Layer 6 of a small transformer language model trained on English Wikipedia (13 layers, counted from 0, width 128).
A neuron's activation on a vector x is GELU(weights . x + bias), where the dot is the dot product.

Input weights of the MLP neurons that the questions are about. A number n stands for n times 0.0062.
n20 (bias -0.181): -24 22 -5 -4 32 -20 -9 -37 25 -12 5 -28 -12 -35 4 50 -4 7 50 -35 23 31 19 -14 25 8 32 42 -29 18 -1 6 -7 2 -2 11 -2 -7 -14 23 -25 -20 53 43 -4 -28 25 34 44 -13 -49 28 -29 6 -4 10 19 -6 48 18 22 -27 -41 19 1 -12 8 5 -27 -1 0 -10 3 20 -10 -31 17 28 7 -29 -13 -25 10 -18 1 23 11 -15 1 19 21 -14 -11 -34 -13 -14 21 -1 15 -28 58 5 -25 13 0 22 1 33 11 29 30 38 12 45 -41 9 29 20 20 -18 -20 -12 -1 17 -10 -10 -13 36
n25 (bias -0.087): -22 3 4 -17 -17 -36 -1 5 12 15 52 31 -23 -9 -25 15 -47 67 -7 -19 10 -14 -51 20 -23 31 -47 -3 5 -32 14 15 -4 -20 -24 -10 -24 17 3 40 -8 20 -20 2 -46 -8 9 6 9 -14 16 -55 48 -3 2 -45 -22 -61 7 -14 23 -16 41 -12 11 11 -22 33 1 -56 -43 51 -25 39 33 10 25 6 2 30 -46 48 -13 1 -13 -8 -10 19 45 -2 -11 41 -42 46 13 -22 -2 28 -21 -12 -6 -7 -34 20 26 48 5 -6 -24 9 15 12 0 4 -8 -26 -16 -30 34 -51 3 20 24 -15 -12 -8 -8 41
n37 (bias -0.120): -21 25 27 16 33 -9 9 -7 37 -34 35 -5 2 -9 2 -1 2 6 -6 11 -1 -33 -19 8 -57 -20 -7 -19 0 -9 -6 20 -4 4 42 47 -10 -43 -9 22 -31 8 8 20 -14 -4 3 17 12 24 -11 -42 -38 35 -16 5 11 31 12 27 -70 -12 8 28 22 38 -17 49 3 26 -19 55 16 1 -31 -7 35 30 -28 -9 41 10 -1 10 5 3 -53 -18 11 -5 27 -38 22 -11 -35 27 -11 49 53 -49 -33 0 8 -36 10 -43 5 -2 35 20 -1 11 46 -18 45 19 26 15 9 -19 -2 -3 -3 55 2 -11 -45 -9
n44 (bias -0.062): 8 -6 -14 37 -8 8 -1 -9 18 -22 21 -17 -20 11 3 14 -45 -16 -17 6 -13 8 18 26 49 5 31 -19 -1 -22 68 -3 8 -37 -20 12 5 5 -22 -13 37 -13 27 -3 -3 7 49 -16 6 -8 17 29 27 -43 -26 5 4 0 -18 -4 -11 9 14 43 20 22 -12 -8 1 18 50 -36 -4 -8 -18 -2 23 -6 6 4 23 25 14 -32 -1 9 -36 -31 -19 10 -4 17 19 30 -14 6 -13 4 6 30 27 16 -7 -14 -17 7 4 12 48 -16 6 43 -14 8 14 -27 3 28 3 9 -21 -45 -20 -23 24 -3 7 6
n63 (bias -0.100): -35 40 13 69 23 2 -16 32 -3 33 43 59 -20 12 -16 -13 20 -12 42 -1 24 -11 -8 3 21 36 -40 17 14 -19 55 -5 58 -6 -6 8 -31 -6 -5 18 -24 -9 -11 12 16 -13 18 1 40 15 -2 4 28 35 41 -1 -4 2 12 49 -30 -5 -13 -23 45 -8 -25 -12 -38 -2 -3 -32 -1 -41 -51 -34 -7 9 5 -22 -41 7 19 -33 -27 -2 -49 -31 17 -14 14 29 -15 -1 22 33 -2 16 23 28 -1 -10 4 -2 -50 -10 -9 -6 7 -14 -20 -23 15 33 -68 11 -16 28 -26 -10 -2 9 35 4 -14 -13 16 -13
n74 (bias -0.170): -41 -25 -1 54 20 -37 -30 8 2 2 -56 17 -21 -2 28 14 16 -33 -18 13 2 3 -14 52 -12 23 -19 21 4 17 24 28 43 25 -15 20 -13 55 21 10 -29 -3 9 -27 0 -22 -10 -22 -4 32 18 24 -28 -18 -14 35 -16 -29 36 31 12 -3 -37 7 6 -16 -36 -10 -44 -6 -13 -13 -7 15 -18 20 -1 -23 30 16 39 -25 -4 -50 -26 -20 -10 35 -42 37 49 -14 8 -24 6 -13 -19 -13 -18 -2 22 17 -52 7 27 44 46 -3 10 54 23 12 25 -9 -2 20 -6 -21 13 57 4 51 13 28 -37 32 2 29
n77 (bias -0.097): 11 -2 0 27 -13 -31 -33 9 -8 -11 -3 20 -10 8 -22 -1 27 27 37 -10 -10 -11 -28 -9 45 -5 2 -17 15 14 23 19 -45 -45 1 -19 -15 1 -29 -14 -1 -16 -17 25 -21 -1 -28 -5 -5 -19 13 -5 -3 -30 11 13 -12 21 25 20 6 -17 28 2 6 -7 -6 -15 -23 4 -24 10 -34 23 -3 -25 -12 21 -25 -8 -25 -14 11 -4 -8 1 -22 -17 -32 17 25 -19 1 16 -24 -27 -1 -27 -5 31 1 8 21 15 10 29 37 12 39 -22 -5 4 -18 11 -26 -14 -26 15 23 -4 -17 3 -9 -16 -17 -11 12 2
n137 (bias -0.125): -3 -3 -9 -14 21 -50 15 -21 -33 5 11 40 -24 -1 -14 8 -9 26 42 5 -31 36 36 -21 -14 -20 -1 5 -5 -19 -48 -36 1 -13 9 25 56 6 1 -14 -10 -31 -4 4 -15 37 68 14 42 21 -5 22 -1 81 -13 2 -23 -26 9 -13 35 -14 -19 23 6 -17 -7 15 35 -13 15 -3 43 20 -22 71 21 43 7 -45 5 -28 0 69 11 28 -43 -6 -1 1 -18 -7 11 -53 20 -10 -4 -8 46 31 39 -19 -25 -51 37 7 15 1 -18 11 24 -25 5 -3 1 11 22 11 30 -33 17 3 -5 8 11 37 -7 -7
n144 (bias -0.123): -4 -47 12 -20 15 12 -15 19 -19 34 1 -11 74 -20 6 13 8 15 0 32 -8 -24 -12 24 -14 33 -10 -4 7 21 19 26 -33 -11 -14 5 24 -11 -37 -32 -21 -8 -83 -24 9 -21 -8 9 -9 2 23 2 -44 -18 0 -23 8 -33 -1 -16 18 17 8 -54 -15 -9 -12 33 -3 2 46 19 -29 3 17 -17 5 14 -14 11 17 -43 23 1 -37 1 -41 -4 11 54 22 7 14 43 -24 -2 33 8 -8 9 -39 -1 22 10 -18 27 1 13 40 8 -54 -19 6 34 -56 -2 -1 5 -13 -27 -38 53 -12 -5 -1 -5 2 -4
n167 (bias -0.247): -6 -4 26 -15 20 7 -33 9 -11 56 -8 14 11 16 18 14 38 10 25 25 -15 -33 28 24 30 -1 5 10 5 43 -4 16 22 37 11 -19 -6 52 -28 17 -39 -21 24 -5 26 4 3 32 2 -19 -14 -23 30 -23 -10 -2 -10 6 -7 -11 -12 7 22 17 8 -50 8 -8 -8 -9 36 -17 -18 -3 5 27 17 -2 48 0 10 -13 8 -6 -3 5 -2 -28 -24 -19 -18 5 -5 -3 12 -6 -3 -1 -7 4 -35 -3 8 -31 14 -14 -12 21 21 11 27 -25 -12 -6 23 18 -5 -1 26 11 21 14 17 -5 34 0 8 19
n178 (bias -0.048): -41 -19 35 12 26 40 5 -1 -16 9 -43 13 5 -11 29 3 -23 -3 13 -2 36 -37 14 -61 -18 7 -3 8 5 8 1 -8 -6 10 -26 -26 -9 -1 31 -6 3 8 -4 19 -16 13 -29 22 35 12 -7 -21 64 21 -6 -20 -6 2 -35 4 14 35 1 52 0 -7 -74 -29 -6 -56 -29 -6 30 7 22 -12 -1 -15 4 -35 -6 33 -15 3 8 23 0 -18 8 17 13 -7 16 9 -30 -27 20 18 -63 -14 -47 -3 -3 -16 -21 19 19 2 -28 20 -32 -15 3 46 26 -30 2 12 2 -22 5 6 16 -24 -23 -41 -4 -40
n197 (bias -0.140): -22 1 -6 11 5 -26 16 27 -50 -13 21 12 -18 24 17 -4 -14 39 48 12 -5 -13 9 0 -23 10 -15 -10 -8 -4 -22 16 39 -10 42 43 -15 6 42 11 -8 -51 8 -28 -15 -28 -24 -19 39 -15 -11 13 -6 1 0 -16 -13 -6 72 -22 -18 -25 17 18 -20 49 26 -43 12 2 24 6 6 37 -27 -16 36 -35 -28 -1 44 -30 16 14 -7 75 -10 -2 -7 34 38 -32 21 -2 0 33 -31 -9 19 -17 -4 27 39 21 -10 -12 24 5 -30 6 -41 22 -18 -25 25 11 11 -20 -26 6 -53 -7 -1 14 -31 2 10 60
n220 (bias -0.082): -14 2 -29 23 6 5 9 33 -15 19 1 55 1 11 -51 4 -14 -18 -2 -21 15 13 -10 -51 -42 3 -7 -31 10 17 -9 9 18 -1 30 -15 7 27 41 4 15 -14 -12 30 13 -39 12 -12 -40 -3 -4 -41 12 5 -11 34 -8 27 10 36 -20 31 -57 -12 2 40 1 22 7 20 -36 -13 -34 10 18 25 -34 23 49 74 29 19 26 29 -27 -41 -9 22 7 -1 -25 36 -30 11 39 27 -26 -7 4 5 -94 29 6 5 -7 -18 6 5 -6 63 35 -22 10 6 -14 41 -15 -9 -9 -14 -2 24 10 22 -5 28 -5 -19
n235 (bias -0.119): 14 2 50 -30 -37 22 -5 18 0 39 -27 44 22 29 15 -17 5 -3 25 5 -66 -5 16 -34 3 13 -12 -11 -3 -14 -11 40 -32 4 30 -13 -14 -5 -1 30 -13 -2 2 8 1 -11 48 -41 20 -7 -15 27 37 25 -11 -34 3 -22 19 28 14 -13 -38 16 1 34 55 6 13 -16 -40 15 -28 29 -12 43 27 -6 41 -30 20 -30 -20 18 9 -10 1 14 16 -52 4 -8 19 -35 -2 -36 20 30 1 30 -9 8 -12 2 -33 -15 -2 14 10 43 29 -2 -3 -9 -44 -3 -20 -32 2 -10 -2 -22 -1 -1 19 -14 43 -63
n236 (bias -0.107): -16 6 -18 21 21 4 13 -4 -42 -22 8 -22 11 -14 -24 -11 3 6 -8 -38 -18 -43 -1 -7 3 -41 -16 8 9 -18 20 18 -12 3 -1 -35 -23 6 -15 18 14 14 -18 11 -15 5 -9 20 38 -5 15 22 -1 -8 5 -36 -2 26 -12 21 29 13 1 33 4 19 12 32 15 -42 10 7 -6 -5 -22 17 -16 27 -19 7 -3 13 2 32 -12 -7 21 14 -1 -15 12 12 -14 13 23 2 -22 34 28 31 38 12 1 8 4 34 13 20 -6 -21 -3 3 -28 10 -1 10 7 -23 -40 13 -2 -57 -1 16 -15 -27 -24 -28
n253 (bias -0.111): -3 -32 14 22 -1 9 33 31 -15 6 -21 -24 -4 37 -12 11 25 23 -5 -21 20 -14 13 -12 10 -7 4 4 39 1 24 4 73 -12 13 -14 -35 -22 3 -52 26 1 -11 -24 3 13 0 22 24 68 -13 20 -17 14 26 11 -9 -10 -10 -1 2 7 -14 54 4 -19 -33 -19 11 -9 52 -33 -21 8 -5 0 27 12 -26 -17 17 13 37 3 -15 11 15 11 9 15 24 28 -16 36 -26 -2 -9 10 -37 26 -38 -15 5 21 -34 40 -18 -15 5 -6 20 56 15 8 -39 2 -5 -3 -26 21 -32 1 -18 19 -22 20 -7 31
n271 (bias -0.096): 5 -27 40 29 -17 18 20 -41 -24 5 5 30 23 5 7 11 54 1 -7 34 1 -12 -14 -9 13 0 3 -57 14 -23 -18 42 -2 -21 11 -23 23 -13 -2 6 39 -11 -1 70 22 -19 9 -35 -7 0 -40 21 23 -32 8 -35 -19 8 -10 -16 -6 21 10 -11 1 5 21 8 -43 -9 -17 -38 13 -31 -3 -25 -29 -16 66 13 35 -32 -24 -12 17 17 -3 0 0 29 -13 1 -1 -11 72 9 -8 25 -27 21 -11 35 4 38 26 -36 11 27 -12 41 -10 39 -43 -36 17 10 33 -27 16 8 21 12 26 18 -28 8 44 -36
n285 (bias -0.075): -36 1 -28 14 27 -26 -14 10 -16 5 -16 13 6 2 -16 11 -17 11 59 -10 -45 40 32 -1 0 -34 15 15 -15 0 -54 19 -39 -5 10 0 -2 12 -8 -19 -16 26 15 4 32 3 -8 28 -19 8 -18 7 -8 39 45 30 -21 -2 30 16 47 10 -11 8 -37 -9 -23 8 8 -40 -54 9 -4 -10 7 -5 8 29 3 47 -12 -1 -17 13 -14 -22 -27 2 -18 14 -4 38 -20 -21 0 -7 31 -16 38 -36 1 -5 -6 -14 -48 1 -2 8 -30 1 -26 47 19 4 39 -28 25 -3 -37 2 17 5 4 -18 -41 4 9 -2
n314 (bias -0.111): 15 0 9 -20 4 -7 -19 10 40 -26 -18 -12 19 -61 53 18 40 -10 -32 16 -1 -2 16 -12 0 64 24 24 -19 12 9 -4 21 -40 -24 26 2 -45 33 19 12 29 -12 27 23 -2 21 -44 26 -11 -3 -10 4 -26 25 -42 11 17 17 4 10 -16 -14 8 9 -24 8 -43 -48 5 2 13 4 32 -16 -12 -8 -10 65 -34 16 5 8 52 -27 -12 2 22 8 -46 -2 -8 -13 13 -7 20 4 37 -36 7 48 -33 -28 -31 4 76 5 5 -8 10 -42 -2 -2 14 -59 28 -9 6 22 -46 -25 -19 -41 9 -30 -1 -27 -11
n348 (bias -0.173): -17 1 17 -30 -25 -36 -15 -8 13 26 -15 -21 18 21 14 22 -10 7 -43 -25 40 -11 -2 -10 -27 -18 -4 -14 -3 14 10 21 -3 6 -44 27 19 56 3 21 11 30 11 14 -11 -32 -40 38 13 47 10 2 31 14 43 -26 16 -17 -27 23 24 13 16 -11 9 36 -1 -7 -66 -17 2 16 21 11 56 48 38 -38 29 -12 11 37 37 15 13 43 17 4 -23 9 47 25 63 28 55 5 36 -27 15 -18 -18 23 1 -3 25 16 33 -12 -24 -9 5 4 8 -11 48 -10 23 -31 31 -15 3 -9 -50 -6 -15 -7 -30 38
n357 (bias -0.064): -29 19 7 5 -31 20 4 17 18 -7 -15 -12 -15 7 -7 -15 15 11 9 10 -7 -30 -17 -18 18 13 2 -1 14 -30 24 5 7 -14 -17 10 4 40 -21 -1 8 -6 -24 5 -34 -1 49 -58 -37 -27 -4 13 -28 23 47 47 34 4 0 37 -22 28 14 9 34 14 -17 -30 -4 3 22 -43 12 27 -14 -7 13 -6 49 3 15 22 28 19 12 58 6 6 -27 -27 -27 -5 -6 -8 66 -15 13 -23 -8 11 13 20 -19 -14 -24 -10 34 -3 27 27 15 18 31 17 -19 -4 -11 -26 -36 -2 -13 23 21 33 5 -22 -8 64
n413 (bias -0.115): -31 -36 5 43 -29 -14 26 -10 -4 -5 -13 1 -31 16 52 30 -11 6 -12 -57 26 8 -6 -3 20 19 -42 14 -9 37 -10 22 23 -15 30 6 -3 18 41 8 -40 -13 45 19 -11 -13 14 34 67 33 22 33 -3 -9 24 -35 16 22 -19 39 5 -5 -11 -5 -4 21 -21 -17 49 23 6 -27 11 -29 11 -8 -21 -2 7 14 7 -20 -8 24 -17 39 5 13 15 -17 11 14 -16 -17 -4 46 -33 -2 -18 -9 39 5 -4 -30 18 2 35 13 -16 41 35 -23 -19 -28 18 -10 63 -52 12 30 -34 9 10 -3 5 1 -17 46
n430 (bias -0.092): 58 -21 16 -7 -35 -14 8 25 41 -5 -8 11 22 -14 -17 7 20 -35 -17 -35 -33 -27 3 14 -4 -4 19 -21 23 1 -10 10 -11 -20 26 -44 -35 -15 -23 -21 -5 14 -18 40 36 1 19 10 -17 -58 27 -9 64 30 -23 9 -2 -68 22 -59 19 -13 24 37 -24 22 -28 -52 -40 -8 19 3 -41 -10 -49 -14 -13 -14 26 -9 34 -14 -5 19 -11 -60 21 -26 19 18 -17 14 -21 -24 23 0 20 0 26 -19 23 -37 35 33 -34 13 31 -9 -55 30 31 -39 -14 44 12 13 8 11 9 17 5 72 -22 22 -20 -2 -13 -66
n450 (bias -0.124): 13 26 1 -57 10 -17 -17 9 18 -14 15 50 8 19 12 11 -17 8 20 -12 29 -16 -8 -4 -81 11 -21 22 19 4 49 -14 -6 12 18 -16 7 14 35 45 -4 31 -4 -34 -32 -12 -39 -2 22 -21 -2 -16 -10 -6 -3 58 -4 26 1 -3 16 -3 1 -8 15 -25 -59 37 -11 -26 -28 -16 -35 50 -43 -56 57 18 -13 8 -18 -16 7 -6 -16 9 -2 -30 33 -23 19 24 -20 28 -19 8 9 -4 -4 4 -14 -9 4 -14 19 -15 1 -13 -41 14 16 8 4 21 -39 -20 1 24 -4 0 38 23 37 34 4 -14 -23 19
n451 (bias -0.037): -12 43 -20 -13 9 -37 35 -41 21 49 34 -35 49 1 -55 -15 11 24 3 -59 27 -14 -35 1 -15 -36 -18 -17 17 62 -28 8 -2 -36 27 -46 -33 43 11 -32 3 21 -6 -34 -47 -21 -32 40 -11 5 -43 -62 -41 -9 -6 24 31 -29 17 7 -5 -25 54 -47 2 59 -16 6 -24 20 61 28 16 -17 35 57 -6 10 7 -19 -22 26 27 37 -6 4 -28 4 -28 1 -29 -1 19 1 2 15 41 17 2 16 0 7 -19 26 -9 29 31 49 -8 11 -35 3 3 21 11 30 13 29 15 -20 -2 19 -26 42 18 15 -4 -21
n477 (bias -0.196): -59 -34 5 -19 32 -11 -55 26 -18 -1 5 1 -37 -20 -16 17 -50 0 -5 -12 -21 2 14 -44 14 22 1 -32 -29 -7 21 -38 9 -45 14 -23 24 33 -18 49 -18 -31 31 64 -19 -43 17 -28 -16 -12 -18 15 -23 5 5 -38 -10 38 -37 14 23 5 45 22 -63 31 10 7 -35 36 24 -16 10 43 17 -7 37 5 -10 -73 -3 -18 -41 2 3 65 42 23 3 6 27 -24 44 -3 42 -27 25 52 -19 -17 51 27 -13 -2 -67 23 26 16 -48 29 -19 -55 -16 8 44 20 0 18 68 10 1 6 22 35 55 34 -41 49
n482 (bias -0.135): 0 42 -8 45 49 19 -6 21 31 -41 -21 6 12 29 47 -1 7 -34 18 21 -10 -39 -45 22 5 7 15 43 47 -17 -25 -27 -22 -8 -26 1 25 19 -25 -41 -13 -34 23 2 37 -27 48 -40 74 13 -4 20 -30 0 -9 -12 63 9 -16 -6 34 33 -30 -2 -17 29 10 -11 -21 15 4 37 1 -15 3 43 5 -17 12 -34 6 -16 44 -8 -24 38 10 5 -17 -20 8 1 28 -14 41 -24 70 -40 -10 46 -31 36 -20 17 -47 41 14 40 -20 4 -21 -44 12 25 -33 -16 13 5 6 36 14 -4 14 -15 -17 -2 -9 -8
n504 (bias -0.184): 3 1 40 44 -12 11 -3 -18 -41 -21 -20 2 0 -22 22 -6 -1 -4 -9 18 16 3 -9 -4 9 27 -29 -35 -12 -20 3 -37 35 -6 -16 22 41 -17 27 13 15 -27 -9 11 59 9 14 11 30 18 7 19 21 -1 1 -33 -15 5 -27 52 56 27 39 -6 5 5 -25 0 -11 -13 -12 9 1 16 -13 14 -29 2 -10 4 -19 60 -8 22 -13 5 -37 38 -20 7 34 -15 39 5 -31 20 -23 9 17 40 22 -1 -23 -7 -30 -3 38 -18 18 24 -26 24 20 -5 -13 9 0 2 29 1 -4 -27 -35 -11 -4 35 -19 16

Each question shows a token from some text and the vector x that enters the MLP there. A number n stands for n times 0.061.

"15": -5 -3 -43 3 -14 13 41 9 -28 -8 -24 5 12 -3 3 -31 -11 -1 -14 28 -11 -7 8 -6 2 7 3 9 -7 23 18 -15 10 11 -41 33 -38 -19 2 32 -4 7 -17 2 -7 15 -18 18 -27 6 -2 30 -3 25 -27 37 15 53 12 -12 13 -22 -3 8 32 -33 8 12 32 24 -2 26 45 -22 -2 4 -49 -13 -22 -9 1 -59 19 -31 18 37 -1 13 -3 6 -28 -1 9 -11 12 -10 -26 -14 -27 -34 -43 -28 -10 18 34 -21 -31 19 -19 -3 42 -4 22 -46 -7 -19 18 -15 6 16 54 -4 32 26 -14 54 -13 -9
The neuron with the highest activation: n74

"istor": -1 11 -50 -7 12 16 -18 12 10 23 29 -17 -21 -3 -13 -30 23 -16 12 11 2 16 70 17 -12 -10 25 -9 -19 9 43 -28 -5 9 -60 32 -34 -6 -9 14 32 8 -26 21 16 28 -9 -19 -18 14 16 6 -12 22 -35 -19 -36 16 20 20 38 -9 26 -4 -16 0 34 23 52 17 18 -7 17 0 -12 5 -34 -16 -9 7 -34 -14 -7 -58 22 15 34 -9 5 -17 -1 -3 18 4 28 -22 27 -26 -34 -18 -27 -29 -22 10 -6 7 -45 27 5 15 15 9 -48 -16 -6 -59 15 11 5 9 -1 2 19 0 2 26 -19 -17
Which neuron fires most, and how strongly? n477, at about 1.9

"ice": -26 -33 9 -7 -3 22 14 -23 -24 0 11 -27 -24 23 51 -27 -2 18 25 -20 40 2 29 4 11 9 22 10 0 39 17 -19 26 8 -4 30 -54 -39 -25 24 -6 -4 -7 23 59 19 -14 4 -4 -5 10 17 12 -30 -41 -27 20 31 11 -6 -1 -27 13 -10 32 0 63 7 27 5 -6 9 27 -3 5 3 -40 -63 13 -16 -3 -28 2 7 37 -11 -7 7 24 -41 -14 -13 28 -20 9 0 -35 -23 -10 -31 -47 -6 -28 -11 32 -15 30 4 -7 -13 -19 -5 6 -6 15 -14 -3 -8 -29 3 9 -2 4 -5 17 46 -23 -9
Which neuron fires most, and how strongly? n413, at about 3.4

"or": -32 -24 -15 -38 14 10 -6 -31 -1 6 28 6 -11 18 0 -11 25 -14 0 -1 14 17 43 -3 8 27 25 -10 -26 -11 17 -22 -3 5 -17 1 -53 -32 8 4 2 -11 -38 68 22 22 8 -6 1 16 -10 20 35 -9 -49 6 -4 47 23 -5 -28 11 35 -11 22 19 42 -5 64 23 0 -12 25 0 -2 -33 -41 -15 -46 -5 -14 -27 -19 44 2 -12 -2 16 27 -16 1 -24 3 21 -20 -21 -19 -41 -8 -30 -46 -38 -12 31 26 -4 -15 3 -14 7 8 -29 4 -11 22 -8 1 0 -32 27 -5 -4 26 2 32 20 6 22
Which three neurons fire most, strongest first? n413, n197, n477

" ": -28 -9 -7 -4 -26 11 2 3 -21 -14 26 -27 42 0 10 -27 23 13 22 1 36 16 8 -11 -4 5 5 18 3 6 15 -29 -2 3 -13 17 -31 23 -2 1 -3 4 -14 0 2 11 -13 18 -37 -19 -3 23 16 -13 -22 6 37 60 37 -1 32 0 9 -20 9 -18 15 35 28 -6 7 -17 76 -27 -18 19 -32 -32 -25 1 -25 -55 10 5 31 -25 43 17 20 -40 3 -24 6 -8 34 -3 10 -47 -2 -26 -38 -19 -20 7 31 3 -4 -2 -10 -16 -7 -16 2 -52 -12 9 6 -4 14 19 1 -33 38 10 -55 50 -22 -11
Which three neurons fire most, strongest first? n236, n271, n482

"az": 1 -10 -2 -5 -11 2 -10 -7 9 8 44 -16 9 21 42 -11 1 8 2 10 -1 48 -8 30 7 -22 -18 -2 -15 2 7 -17 -2 21 -24 44 -45 -2 -29 28 -23 19 -27 31 9 40 -8 -36 13 8 40 51 9 -33 -52 2 -17 14 19 -19 29 -17 2 20 39 13 34 -4 64 -17 -34 9 37 -9 20 -23 -2 -61 -49 11 -22 -12 6 -35 23 -2 16 12 20 13 -3 -8 10 -7 -25 14 21 -4 2 -23 -34 -20 6 -38 27 9 -4 1 1 -23 -2 -21 -19 -33 -1 -7 10 19 -37 33 -35 -36 -3 9 -6 17 -23 -15
The neuron with the highest activation: n197

"ost": -15 1 -25 -1 -9 16 6 -7 -22 -5 24 -34 -14 45 28 -34 12 21 3 21 36 -13 -3 -9 6 -9 33 41 -13 12 38 -7 4 -13 -38 4 -42 12 14 12 -25 12 -11 -56 8 37 -38 -19 -29 27 24 3 7 8 -56 21 6 4 5 -21 -1 20 42 4 5 -10 27 -27 39 19 12 10 -13 -9 12 -16 -17 3 -54 -12 -36 -18 12 -6 19 -16 21 11 0 -1 2 -20 31 -37 7 -16 -7 -48 -20 -37 -23 -39 -28 -18 40 31 3 -7 -4 -20 -21 1 -10 -9 48 -9 42 36 4 41 -6 1 6 14 0 54 -8 -15
The neuron with the highest activation: n74

".": -54 -10 14 5 -29 39 9 24 32 4 -1 -27 16 -14 -15 -26 37 72 -15 -21 15 22 29 20 -14 8 -25 -6 -2 2 25 -7 -7 4 -46 4 -44 -42 -39 28 24 25 -34 51 7 31 -27 15 21 -5 22 37 -3 -11 -19 15 -40 -14 39 -10 9 -19 -2 -14 22 17 0 23 26 0 6 4 50 10 16 -3 -15 -50 -34 26 -55 4 -14 -31 27 22 28 -9 11 -9 -22 25 16 6 8 -7 26 -35 8 -17 -27 18 -20 -6 38 14 7 -13 -13 -34 4 1 6 -22 -30 -1 0 -5 -23 -6 -26 -22 4 -12 -11 40 -22 -11
Which two neurons fire most, strongest first? n25, n348

" |": -12 0 2 -10 -14 -5 -8 -7 -12 7 32 -21 10 -19 0 -14 -3 10 3 10 0 23 39 1 19 22 -1 31 -10 -12 21 -14 22 5 -6 24 -43 14 -7 -1 35 7 7 59 12 41 -10 16 -16 2 -22 25 20 -8 -44 6 19 47 -11 -13 30 9 7 -70 40 -21 19 -6 -12 36 11 3 45 -12 -4 -26 -26 -8 -28 -5 -49 -25 -14 14 7 20 5 11 8 -10 -42 -11 -12 10 13 -20 -35 -17 0 1 -41 -35 -16 14 16 18 -19 12 -40 7 8 -12 9 -67 -3 6 24 5 -14 23 12 -40 25 12 -21 48 -15 0
Which neuron fires most, and how strongly? n271, at about 2.4

" Cons": 0 17 -34 -5 -18 -1 12 -18 -5 2 8 -40 5 1 0 -42 3 3 -5 -10 2 -1 46 -7 20 14 21 -13 0 32 16 -21 2 20 -25 24 -11 -22 -1 13 8 3 -36 4 15 8 -29 24 -46 -12 -12 12 40 -4 -41 -49 -1 -5 -10 29 56 -21 28 -18 31 4 45 40 52 27 -34 24 17 -6 2 -8 -6 -32 -22 -1 -10 -14 -18 -33 48 -4 40 4 15 3 11 3 72 -49 5 1 -35 -28 -23 -48 -25 -22 7 19 28 9 5 1 -10 -10 -13 -5 -4 1 -33 5 8 11 16 37 -29 -22 -3 6 -36 32 15 -26
Which three neurons fire most, strongest first? n504, n348, n235

"u": -31 0 2 -4 8 19 -10 4 4 -11 37 24 2 -25 36 -27 -10 -2 -16 22 24 -15 5 29 21 9 51 39 -5 11 41 -25 2 13 -44 0 -42 3 1 19 -13 23 -17 -35 -18 7 -1 -2 -11 6 16 11 15 2 -29 29 -47 46 25 -47 35 15 7 -7 28 -14 7 2 43 5 -15 8 4 -30 11 -34 -11 -15 -2 0 -25 -24 42 -42 24 -28 17 -14 8 -20 1 2 27 -33 -5 -7 9 -44 -17 -25 -46 6 2 13 39 27 0 17 -50 -23 -7 -38 5 -48 24 -7 -20 4 12 39 -5 18 9 23 -1 13 -30 10
Which neuron fires most, and how strongly? n450, at about 3.6

"1": 4 -15 -2 -18 -1 20 19 -36 -53 22 12 4 10 10 49 -41 -10 32 2 -19 10 26 32 -2 2 9 13 0 8 42 35 -2 -21 4 -13 14 -51 -14 -10 41 -12 7 13 -38 9 26 11 12 -69 1 -4 3 3 -4 -25 18 5 19 27 -8 2 -39 32 -12 -2 -7 9 -8 48 10 2 -24 59 7 19 -6 -24 -37 -4 2 -39 -43 29 8 11 18 41 -9 -4 -20 -40 -7 6 -13 28 -21 -16 -6 12 1 -28 -25 -20 -22 44 -1 8 4 -20 -51 17 -16 -10 -32 19 -2 15 -28 38 23 -8 -13 19 -19 -17 44 -24 1
The neuron with the highest activation: n167

"2": 6 1 -10 -16 -13 21 31 -6 -21 -13 -16 -29 21 -17 8 -8 6 37 7 -6 23 7 15 0 -1 11 29 -12 38 25 21 -15 -19 -5 -13 44 -38 -43 -1 3 -2 21 -32 -6 17 27 -23 31 -54 -10 -10 4 8 13 -27 -1 20 42 45 -31 3 -13 37 -12 20 -3 -13 22 46 2 -9 1 62 2 -3 -24 -45 -32 11 -7 -40 -47 43 24 11 5 17 23 12 -43 -38 -13 7 -13 7 -12 -12 -42 32 -30 -26 -16 -25 3 21 4 20 -34 -43 -18 1 -19 27 -29 7 2 12 -14 35 16 -25 -12 26 -4 10 37 -12 -15
Which three neurons fire most, strongest first? n137, n451, n314

" August": 12 5 -19 4 8 40 -11 -12 -3 4 -1 -13 9 4 6 -40 -4 -1 -15 11 28 -6 61 50 26 18 23 10 -14 31 16 -24 -21 38 -37 -5 -5 0 -27 8 25 17 -8 35 1 21 -9 3 -48 -34 1 10 -33 16 -58 -28 -23 36 31 -5 -26 -8 22 -31 16 14 17 8 52 4 14 33 4 -6 -20 3 0 -32 -18 16 -20 1 -21 17 16 -33 10 33 12 41 -18 -9 11 -16 22 -18 16 -23 -31 -44 -45 -48 -26 -2 23 -13 -4 1 -32 3 22 -11 10 -6 13 15 8 2 -26 11 -32 -16 22 6 8 15 0 -23
The neuron with the highest activation: n167

" Sal": -21 9 12 0 -31 25 -9 -28 -18 3 32 -5 -10 -22 50 -31 -1 -23 4 -23 6 -10 38 14 7 5 7 39 -13 18 2 6 -6 7 -5 6 -34 -33 -3 8 -16 34 -36 10 -14 32 -4 32 9 -22 13 49 -9 -3 -51 -19 -16 18 8 -25 58 -4 2 -9 20 17 27 21 63 -1 -15 4 32 12 18 0 0 -57 -51 -15 -72 -7 -21 -8 10 -6 15 29 13 20 1 -38 54 -2 1 -26 8 -39 -14 3 -37 -15 20 16 14 17 17 5 3 -29 15 5 -30 -17 7 -13 -2 16 -7 51 -9 -27 -11 -5 -38 20 -11 -4
The neuron with the highest activation: n236

" |\n": -32 6 3 9 -22 -2 13 -1 -4 -3 17 -28 -21 2 -24 -12 -22 42 24 9 22 13 47 -3 -4 30 14 -12 -14 25 -1 15 16 -15 -15 33 0 -40 -28 9 14 42 -15 43 0 20 -23 27 -36 -15 14 38 18 -44 -57 22 -4 37 20 2 2 -7 -7 -42 19 -16 34 27 32 31 -6 -29 -5 13 10 -9 -13 -50 -20 -14 -24 -3 2 26 13 -3 27 -1 -5 -28 -7 16 9 -7 31 -35 -13 -24 -1 -3 -34 -22 -11 17 14 9 -6 -11 15 23 25 10 17 -34 -46 6 2 1 -74 19 -27 -49 10 -15 2 52 -15 16
Which neuron fires most, and how strongly? n220, at about 2